Layer 5 of a small transformer language model trained on English Wikipedia (12 layers, counted from 0, width 128).
A neuron's activation on a vector x is GELU(weights . x + bias), where the dot is the dot product.
The model reads these tokens: "|" " " "1" "6" " |" " D" "F" " |" " L"

The vector x that enters this layer's MLP at each token. A number n stands for (n - 128) times 0.028.
0 "|": 151, 179, 106, 191, 84, 100, 104, 123, 148, 121, 94, 170, 156, 104, 183, 88, 78, 84, 151, 178, 138, 121, 123, 144, 162, 122, 63, 106, 122, 58, 157, 118, 32, 131, 155, 92, 160, 118, 134, 132, 121, 194, 211, 152, 137, 155, 171, 112, 84, 79, 50, 158, 117, 130, 111, 173, 118, 135, 131, 65, 176, 131, 163, 139, 131, 129, 127, 127, 127, 148, 60, 101, 115, 214, 152, 119, 101, 152, 94, 102, 144, 174, 174, 160, 117, 165, 161, 70, 42, 77, 108, 146, 163, 96, 123, 173, 102, 125, 156, 89, 124, 153, 219, 132, 88, 122, 101, 161, 157, 53, 61, 108, 178, 57, 123, 111, 113, 116, 79, 135, 119, 153, 212, 159, 156, 173, 136, 158
1 " ": 187, 180, 69, 163, 41, 102, 113, 120, 135, 114, 83, 170, 190, 92, 195, 100, 57, 79, 111, 154, 137, 150, 114, 119, 167, 108, 124, 88, 110, 70, 112, 106, 73, 120, 156, 111, 124, 142, 126, 134, 120, 208, 191, 178, 141, 160, 178, 155, 102, 94, 45, 170, 128, 143, 119, 137, 126, 131, 153, 79, 181, 135, 142, 133, 141, 134, 115, 152, 155, 175, 60, 113, 100, 215, 126, 75, 114, 148, 81, 110, 141, 166, 160, 166, 102, 181, 142, 63, 67, 84, 106, 183, 149, 98, 145, 130, 102, 113, 135, 80, 112, 145, 204, 166, 85, 143, 63, 160, 154, 53, 92, 180, 166, 91, 120, 108, 106, 126, 87, 103, 93, 111, 218, 170, 152, 157, 156, 166
2 "1": 157, 170, 75, 176, 42, 112, 121, 125, 145, 107, 93, 168, 144, 105, 196, 79, 37, 84, 123, 183, 126, 171, 119, 104, 146, 121, 130, 86, 109, 92, 137, 87, 79, 141, 146, 104, 142, 135, 136, 109, 147, 190, 204, 160, 147, 171, 176, 156, 102, 108, 57, 169, 129, 156, 131, 118, 104, 105, 178, 68, 181, 130, 140, 91, 162, 124, 131, 138, 147, 167, 87, 116, 75, 212, 137, 84, 123, 133, 99, 142, 129, 176, 172, 177, 90, 145, 121, 68, 23, 74, 114, 144, 145, 115, 127, 139, 71, 103, 120, 71, 91, 163, 210, 133, 74, 148, 54, 174, 140, 82, 96, 155, 150, 112, 127, 140, 122, 122, 97, 111, 99, 147, 238, 182, 145, 178, 150, 166
3 "6": 155, 177, 81, 182, 47, 100, 143, 133, 113, 129, 80, 172, 160, 95, 176, 75, 36, 87, 120, 167, 103, 162, 133, 130, 148, 78, 114, 74, 122, 99, 140, 82, 80, 155, 138, 111, 143, 138, 158, 112, 115, 191, 197, 153, 139, 167, 164, 156, 121, 105, 54, 154, 94, 161, 117, 147, 100, 123, 141, 87, 192, 142, 129, 65, 159, 140, 167, 122, 163, 156, 69, 124, 82, 203, 201, 86, 115, 108, 105, 151, 123, 178, 163, 158, 84, 160, 138, 68, 8, 73, 119, 142, 114, 126, 152, 170, 81, 131, 137, 81, 114, 174, 202, 146, 74, 160, 73, 163, 163, 70, 124, 160, 153, 116, 137, 140, 126, 117, 112, 86, 90, 123, 221, 159, 123, 175, 138, 153
4 " |": 138, 211, 63, 192, 90, 102, 117, 127, 125, 138, 81, 177, 190, 79, 186, 104, 76, 88, 122, 170, 124, 152, 130, 137, 165, 116, 88, 75, 121, 55, 115, 92, 48, 117, 157, 89, 145, 140, 136, 164, 110, 199, 182, 169, 137, 157, 190, 127, 113, 87, 50, 159, 110, 149, 132, 169, 97, 128, 133, 71, 197, 135, 131, 102, 158, 140, 147, 137, 154, 167, 79, 123, 96, 224, 163, 123, 119, 149, 72, 136, 127, 151, 150, 152, 79, 157, 118, 62, 37, 92, 107, 152, 150, 121, 122, 160, 82, 104, 135, 88, 116, 154, 191, 136, 97, 155, 57, 166, 159, 58, 127, 178, 170, 68, 112, 116, 122, 99, 76, 148, 104, 165, 206, 160, 135, 157, 131, 160
5 " D": 163, 179, 66, 146, 88, 97, 138, 98, 150, 111, 99, 198, 179, 66, 180, 54, 74, 105, 103, 147, 160, 166, 142, 133, 142, 113, 123, 115, 128, 65, 127, 72, 61, 115, 151, 96, 126, 152, 125, 150, 127, 195, 171, 161, 124, 168, 187, 182, 115, 98, 61, 157, 110, 147, 109, 147, 114, 110, 142, 58, 183, 130, 156, 134, 140, 126, 172, 139, 130, 189, 63, 142, 118, 218, 169, 87, 140, 159, 72, 120, 108, 168, 176, 137, 71, 159, 142, 63, 36, 64, 137, 134, 154, 126, 145, 145, 94, 121, 158, 86, 115, 170, 139, 150, 93, 149, 87, 162, 165, 36, 89, 133, 141, 81, 109, 88, 97, 103, 82, 160, 107, 125, 214, 190, 144, 171, 168, 139
6 "F": 199, 194, 75, 158, 81, 103, 138, 122, 170, 107, 119, 201, 157, 52, 185, 74, 76, 78, 140, 127, 161, 113, 129, 126, 145, 86, 125, 135, 118, 86, 110, 76, 70, 133, 113, 138, 129, 134, 126, 132, 129, 164, 184, 169, 134, 155, 174, 176, 114, 87, 64, 167, 120, 150, 139, 149, 84, 119, 158, 86, 175, 127, 154, 89, 159, 130, 183, 167, 118, 135, 101, 145, 78, 211, 169, 115, 122, 170, 100, 126, 107, 168, 168, 161, 78, 112, 128, 87, 47, 83, 104, 120, 157, 139, 104, 156, 54, 140, 140, 48, 107, 143, 198, 147, 99, 167, 55, 153, 152, 78, 43, 133, 177, 102, 116, 145, 140, 66, 70, 152, 74, 120, 215, 178, 152, 150, 160, 148
7 " |": 145, 218, 79, 156, 84, 105, 119, 137, 121, 126, 88, 209, 194, 76, 183, 101, 73, 91, 139, 170, 140, 144, 143, 138, 160, 119, 79, 88, 115, 62, 116, 101, 26, 87, 133, 108, 118, 128, 142, 184, 90, 188, 167, 180, 131, 157, 193, 133, 117, 96, 71, 159, 131, 148, 133, 176, 97, 105, 132, 66, 186, 138, 144, 117, 186, 136, 141, 131, 147, 152, 69, 120, 86, 219, 179, 124, 124, 158, 67, 137, 129, 159, 167, 144, 81, 125, 122, 55, 43, 109, 110, 143, 153, 131, 118, 135, 88, 97, 133, 83, 102, 160, 197, 153, 94, 150, 65, 163, 152, 73, 109, 172, 178, 88, 108, 103, 124, 95, 67, 126, 96, 158, 194, 163, 146, 163, 147, 157
8 " L": 174, 199, 59, 146, 82, 103, 114, 110, 133, 111, 82, 198, 176, 49, 178, 12, 68, 97, 104, 160, 168, 161, 125, 119, 139, 127, 98, 120, 107, 73, 135, 93, 50, 121, 142, 108, 117, 122, 128, 144, 141, 168, 184, 182, 138, 154, 170, 167, 101, 122, 78, 172, 132, 135, 112, 167, 114, 113, 134, 60, 179, 127, 163, 121, 188, 128, 133, 163, 129, 154, 67, 153, 119, 190, 170, 78, 129, 175, 87, 119, 126, 185, 159, 142, 70, 155, 139, 61, 43, 79, 106, 148, 166, 133, 115, 141, 65, 126, 145, 74, 125, 167, 145, 157, 105, 153, 87, 157, 161, 74, 97, 170, 169, 93, 136, 99, 104, 92, 96, 153, 78, 126, 202, 170, 166, 172, 158, 149

Each question shows the input weights of one neuron of the MLP. A number n stands for (n - 128) times 0.0077.

n408 (bias -0.017): 108, 148, 108, 195, 163, 66, 144, 143, 107, 153, 145, 90, 106, 113, 109, 89, 104, 127, 92, 114, 127, 148, 128, 109, 137, 106, 143, 99, 94, 135, 134, 129, 169, 124, 129, 176, 105, 141, 115, 102, 142, 134, 113, 89, 171, 118, 122, 101, 143, 131, 152, 102, 142, 184, 112, 98, 87, 147, 140, 167, 152, 90, 156, 125, 117, 114, 131, 132, 105, 125, 161, 119, 183, 145, 157, 138, 118, 132, 141, 155, 163, 87, 127, 114, 112, 155, 128, 191, 84, 83, 99, 140, 169, 100, 149, 73, 110, 105, 152, 102, 136, 139, 131, 130, 132, 141, 124, 148, 140, 142, 154, 113, 128, 137, 117, 139, 128, 116, 144, 109, 156, 91, 123, 161, 122, 120, 141, 114
It fires most on token 3 "6"

n218 (bias -0.016): 98, 123, 177, 142, 138, 147, 109, 149, 134, 148, 107, 118, 144, 113, 113, 164, 124, 136, 133, 71, 152, 109, 138, 131, 98, 114, 80, 117, 131, 138, 142, 110, 102, 131, 121, 108, 101, 84, 106, 154, 146, 94, 152, 153, 122, 167, 100, 134, 117, 106, 164, 112, 154, 161, 133, 126, 141, 105, 99, 70, 168, 126, 126, 130, 58, 126, 141, 99, 165, 112, 130, 162, 110, 157, 141, 174, 174, 103, 156, 162, 147, 124, 175, 147, 123, 111, 165, 79, 152, 123, 110, 134, 153, 148, 93, 126, 114, 85, 114, 174, 174, 171, 111, 105, 91, 147, 136, 119, 127, 125, 137, 124, 149, 135, 146, 119, 153, 163, 116, 90, 89, 154, 134, 74, 142, 120, 153, 127
On which token does it fire most, and how strongly? 7 " |", at about 1.2

n325 (bias -0.056): 107, 96, 106, 104, 125, 178, 136, 153, 59, 90, 146, 93, 146, 155, 100, 76, 107, 132, 131, 141, 158, 152, 117, 124, 119, 144, 90, 108, 106, 106, 126, 100, 200, 171, 130, 117, 169, 127, 135, 110, 134, 114, 152, 140, 135, 111, 95, 130, 110, 136, 159, 137, 123, 130, 146, 164, 150, 132, 81, 80, 116, 127, 121, 138, 137, 181, 126, 112, 111, 130, 138, 158, 143, 142, 100, 112, 147, 134, 142, 163, 126, 132, 150, 99, 87, 130, 147, 165, 116, 138, 103, 119, 94, 137, 138, 115, 155, 104, 191, 173, 89, 152, 79, 168, 100, 141, 153, 174, 149, 163, 81, 103, 149, 108, 127, 146, 97, 129, 126, 101, 133, 119, 165, 182, 113, 82, 132, 102
It fires most on token 8 " L"

n273 (bias -0.025): 133, 88, 124, 210, 138, 123, 119, 122, 100, 121, 129, 114, 140, 126, 47, 82, 158, 119, 121, 158, 121, 80, 100, 113, 139, 104, 111, 134, 144, 137, 138, 154, 106, 149, 150, 130, 122, 83, 150, 105, 140, 134, 122, 151, 108, 89, 183, 133, 115, 122, 122, 129, 166, 147, 147, 100, 85, 146, 108, 123, 139, 96, 101, 157, 156, 130, 136, 80, 141, 166, 127, 131, 116, 137, 140, 139, 113, 128, 150, 162, 195, 172, 143, 94, 147, 129, 136, 146, 173, 161, 144, 125, 163, 125, 163, 163, 148, 149, 65, 84, 133, 155, 130, 135, 103, 147, 163, 116, 101, 159, 84, 67, 152, 150, 176, 134, 93, 131, 77, 105, 87, 99, 110, 97, 121, 93, 152, 166
It fires most on token 0 "|"

n264 (bias -0.031): 113, 105, 169, 144, 121, 114, 136, 120, 145, 98, 118, 111, 133, 97, 165, 119, 154, 113, 106, 155, 86, 154, 126, 93, 140, 165, 132, 89, 118, 120, 111, 174, 159, 107, 140, 94, 99, 144, 93, 128, 145, 141, 156, 133, 130, 153, 107, 98, 67, 131, 183, 124, 177, 92, 89, 119, 121, 167, 151, 158, 99, 118, 100, 107, 118, 91, 98, 79, 126, 109, 151, 156, 112, 147, 96, 145, 130, 122, 108, 160, 139, 156, 154, 152, 113, 147, 108, 129, 148, 101, 118, 104, 125, 141, 146, 112, 171, 78, 141, 123, 101, 172, 153, 108, 125, 110, 150, 124, 80, 136, 129, 174, 176, 151, 157, 145, 93, 146, 119, 140, 92, 137, 127, 147, 116, 127, 119, 126
It fires most on token 2 "1"

n268 (bias -0.019): 105, 116, 113, 125, 171, 114, 145, 114, 104, 116, 99, 94, 151, 153, 109, 184, 185, 121, 153, 97, 150, 124, 135, 159, 112, 137, 141, 135, 163, 82, 144, 139, 108, 194, 111, 128, 135, 114, 158, 149, 176, 149, 105, 185, 125, 113, 136, 70, 131, 119, 99, 111, 126, 117, 121, 104, 174, 124, 140, 195, 156, 108, 129, 131, 83, 150, 117, 118, 103, 87, 165, 133, 91, 167, 171, 114, 154, 104, 111, 176, 88, 135, 126, 132, 112, 96, 153, 154, 128, 165, 127, 123, 146, 152, 139, 68, 117, 160, 182, 101, 128, 155, 114, 106, 112, 102, 92, 167, 124, 119, 183, 147, 140, 99, 147, 99, 117, 79, 70, 150, 92, 153, 131, 72, 117, 77, 132, 108
It fires most on token 4 " |"

n202 (bias -0.013): 152, 120, 148, 142, 96, 79, 145, 125, 111, 119, 91, 158, 168, 147, 153, 156, 117, 103, 120, 99, 118, 125, 89, 197, 146, 155, 132, 120, 123, 160, 101, 160, 129, 157, 158, 92, 173, 129, 101, 159, 143, 112, 155, 143, 99, 151, 140, 130, 118, 108, 154, 132, 144, 94, 91, 111, 135, 114, 153, 89, 105, 165, 166, 135, 111, 140, 143, 119, 141, 142, 81, 127, 115, 137, 117, 119, 106, 126, 141, 144, 123, 138, 102, 122, 126, 89, 128, 143, 150, 105, 106, 123, 110, 157, 174, 98, 174, 142, 96, 126, 89, 132, 133, 128, 96, 149, 162, 103, 113, 140, 183, 111, 126, 140, 105, 108, 125, 135, 136, 72, 168, 119, 119, 107, 123, 116, 127, 155
It fires most on token 1 " "

n157 (bias -0.014): 98, 104, 126, 71, 160, 121, 96, 143, 148, 129, 132, 112, 84, 116, 110, 150, 147, 125, 169, 132, 92, 154, 121, 134, 131, 138, 143, 110, 143, 145, 143, 114, 181, 132, 123, 137, 114, 51, 124, 84, 128, 149, 137, 117, 139, 156, 131, 70, 126, 96, 89, 157, 158, 145, 129, 146, 140, 135, 119, 156, 156, 104, 94, 117, 107, 109, 173, 106, 118, 114, 142, 130, 147, 130, 105, 121, 187, 151, 123, 102, 125, 124, 147, 155, 107, 146, 100, 135, 135, 127, 136, 157, 130, 124, 126, 115, 116, 141, 135, 106, 146, 118, 150, 148, 150, 132, 141, 174, 129, 137, 158, 64, 147, 86, 110, 129, 80, 151, 116, 118, 151, 132, 159, 103, 99, 177, 201, 138
On which token does it fire most, and how strongly? 0 "|", at about 0.16

n292 (bias -0.019): 145, 112, 128, 104, 152, 132, 133, 104, 138, 89, 113, 136, 112, 114, 154, 153, 131, 141, 141, 86, 179, 93, 143, 116, 148, 92, 156, 108, 130, 174, 76, 127, 162, 126, 77, 132, 107, 177, 106, 141, 131, 93, 108, 122, 135, 150, 179, 152, 107, 159, 107, 120, 139, 153, 150, 92, 138, 133, 138, 103, 130, 114, 113, 136, 155, 102, 113, 140, 162, 104, 115, 130, 165, 144, 142, 120, 86, 159, 118, 87, 136, 183, 134, 141, 141, 98, 117, 170, 113, 131, 79, 96, 91, 147, 106, 147, 108, 132, 169, 108, 130, 119, 167, 146, 119, 114, 129, 111, 173, 192, 131, 85, 107, 166, 135, 140, 136, 141, 107, 148, 120, 90, 167, 139, 140, 99, 100, 151
On which token does it fire most, and how strongly? 6 "F", at about 3.5

n32 (bias -0.008): 144, 118, 117, 117, 143, 149, 169, 152, 115, 153, 142, 126, 115, 122, 110, 112, 103, 134, 105, 100, 141, 139, 156, 135, 88, 131, 127, 139, 108, 115, 106, 82, 126, 76, 125, 156, 140, 110, 111, 112, 147, 71, 135, 132, 96, 113, 170, 102, 106, 84, 169, 131, 138, 135, 94, 80, 140, 139, 169, 134, 99, 122, 113, 111, 112, 131, 156, 101, 107, 149, 147, 136, 169, 130, 140, 150, 119, 120, 112, 146, 107, 146, 145, 135, 115, 85, 141, 70, 156, 69, 156, 152, 119, 140, 154, 119, 159, 154, 168, 128, 168, 169, 137, 86, 107, 132, 129, 152, 112, 148, 129, 118, 128, 107, 144, 147, 129, 153, 131, 114, 112, 129, 90, 153, 132, 122, 139, 147
It fires most on token 5 " D"

n277 (bias -0.026): 60, 126, 122, 131, 93, 137, 119, 108, 152, 160, 114, 117, 118, 141, 100, 148, 129, 162, 118, 154, 142, 116, 160, 110, 162, 171, 178, 142, 162, 140, 123, 110, 116, 163, 113, 88, 117, 99, 123, 110, 179, 105, 99, 114, 136, 100, 120, 120, 105, 146, 125, 159, 172, 146, 51, 122, 161, 148, 130, 93, 150, 157, 128, 117, 161, 139, 132, 114, 130, 177, 131, 133, 182, 171, 122, 161, 125, 100, 124, 135, 130, 96, 92, 130, 132, 147, 101, 111, 121, 168, 162, 133, 109, 84, 102, 159, 188, 155, 155, 111, 86, 122, 111, 166, 97, 112, 92, 100, 113, 100, 158, 115, 130, 103, 120, 123, 136, 130, 98, 88, 122, 137, 143, 135, 125, 160, 71, 111
It fires most on token 4 " |"

n150 (bias -0.026): 140, 141, 154, 124, 57, 110, 150, 149, 76, 121, 130, 126, 124, 174, 180, 190, 156, 212, 119, 128, 122, 113, 149, 103, 138, 147, 92, 148, 113, 164, 149, 170, 132, 121, 115, 109, 120, 111, 87, 116, 168, 130, 104, 159, 96, 112, 96, 157, 89, 90, 110, 118, 106, 115, 149, 110, 109, 107, 97, 173, 94, 138, 89, 139, 137, 102, 124, 112, 132, 139, 120, 148, 131, 110, 97, 102, 143, 115, 100, 143, 191, 109, 126, 145, 168, 127, 133, 103, 150, 109, 130, 144, 126, 42, 145, 133, 142, 131, 172, 135, 160, 181, 124, 141, 137, 147, 115, 121, 151, 104, 110, 162, 121, 88, 138, 126, 133, 129, 120, 146, 112, 94, 133, 149, 139, 83, 124, 130
It fires most on token 1 " "

n469 (bias -0.034): 66, 89, 136, 122, 145, 147, 120, 53, 100, 121, 130, 141, 114, 120, 148, 111, 142, 143, 137, 126, 159, 116, 140, 105, 107, 159, 170, 141, 167, 140, 148, 131, 149, 131, 140, 123, 99, 125, 117, 129, 94, 121, 165, 79, 135, 105, 165, 127, 141, 130, 51, 77, 119, 122, 145, 96, 154, 100, 143, 124, 140, 187, 141, 125, 117, 151, 82, 101, 94, 153, 162, 138, 138, 154, 130, 99, 154, 91, 118, 146, 131, 172, 111, 155, 161, 181, 161, 101, 119, 131, 106, 150, 125, 121, 136, 179, 179, 163, 145, 143, 99, 143, 142, 127, 144, 170, 119, 176, 151, 125, 157, 117, 70, 132, 132, 111, 130, 148, 101, 71, 87, 141, 100, 153, 125, 92, 83, 54
It fires most on token 3 "6"

n394 (bias 0.014): 134, 150, 75, 140, 140, 125, 129, 132, 131, 147, 116, 134, 138, 102, 137, 138, 158, 134, 90, 118, 111, 127, 159, 163, 166, 125, 91, 126, 110, 116, 81, 127, 151, 172, 110, 163, 100, 153, 121, 103, 129, 118, 117, 127, 114, 163, 125, 112, 177, 153, 137, 134, 160, 111, 96, 142, 88, 122, 126, 131, 147, 104, 121, 131, 102, 129, 131, 117, 51, 134, 118, 132, 109, 124, 100, 146, 134, 146, 134, 129, 116, 116, 121, 120, 159, 133, 122, 121, 71, 139, 143, 132, 143, 163, 130, 107, 128, 131, 140, 157, 121, 125, 88, 109, 139, 152, 148, 166, 151, 148, 103, 132, 107, 150, 136, 103, 126, 115, 105, 132, 141, 123, 136, 138, 112, 104, 133, 149
On which three tokens does it fire most, strongest first? 5 " D", 6 "F", 8 " L"

n457 (bias -0.041): 126, 65, 154, 96, 77, 129, 86, 86, 138, 132, 139, 102, 91, 112, 122, 96, 77, 96, 128, 160, 124, 119, 87, 69, 117, 158, 156, 113, 146, 135, 138, 167, 121, 140, 126, 136, 100, 135, 133, 209, 138, 100, 167, 104, 127, 111, 140, 125, 76, 110, 84, 149, 145, 162, 136, 113, 147, 136, 131, 124, 142, 137, 162, 128, 157, 111, 89, 160, 143, 170, 149, 126, 162, 121, 121, 139, 122, 68, 120, 152, 163, 136, 118, 130, 130, 119, 138, 150, 149, 109, 78, 169, 156, 97, 133, 89, 145, 134, 130, 141, 148, 149, 148, 182, 135, 126, 155, 151, 126, 190, 166, 125, 159, 176, 83, 130, 169, 127, 126, 109, 115, 147, 118, 113, 91, 120, 127, 63
It fires most on token 2 "1"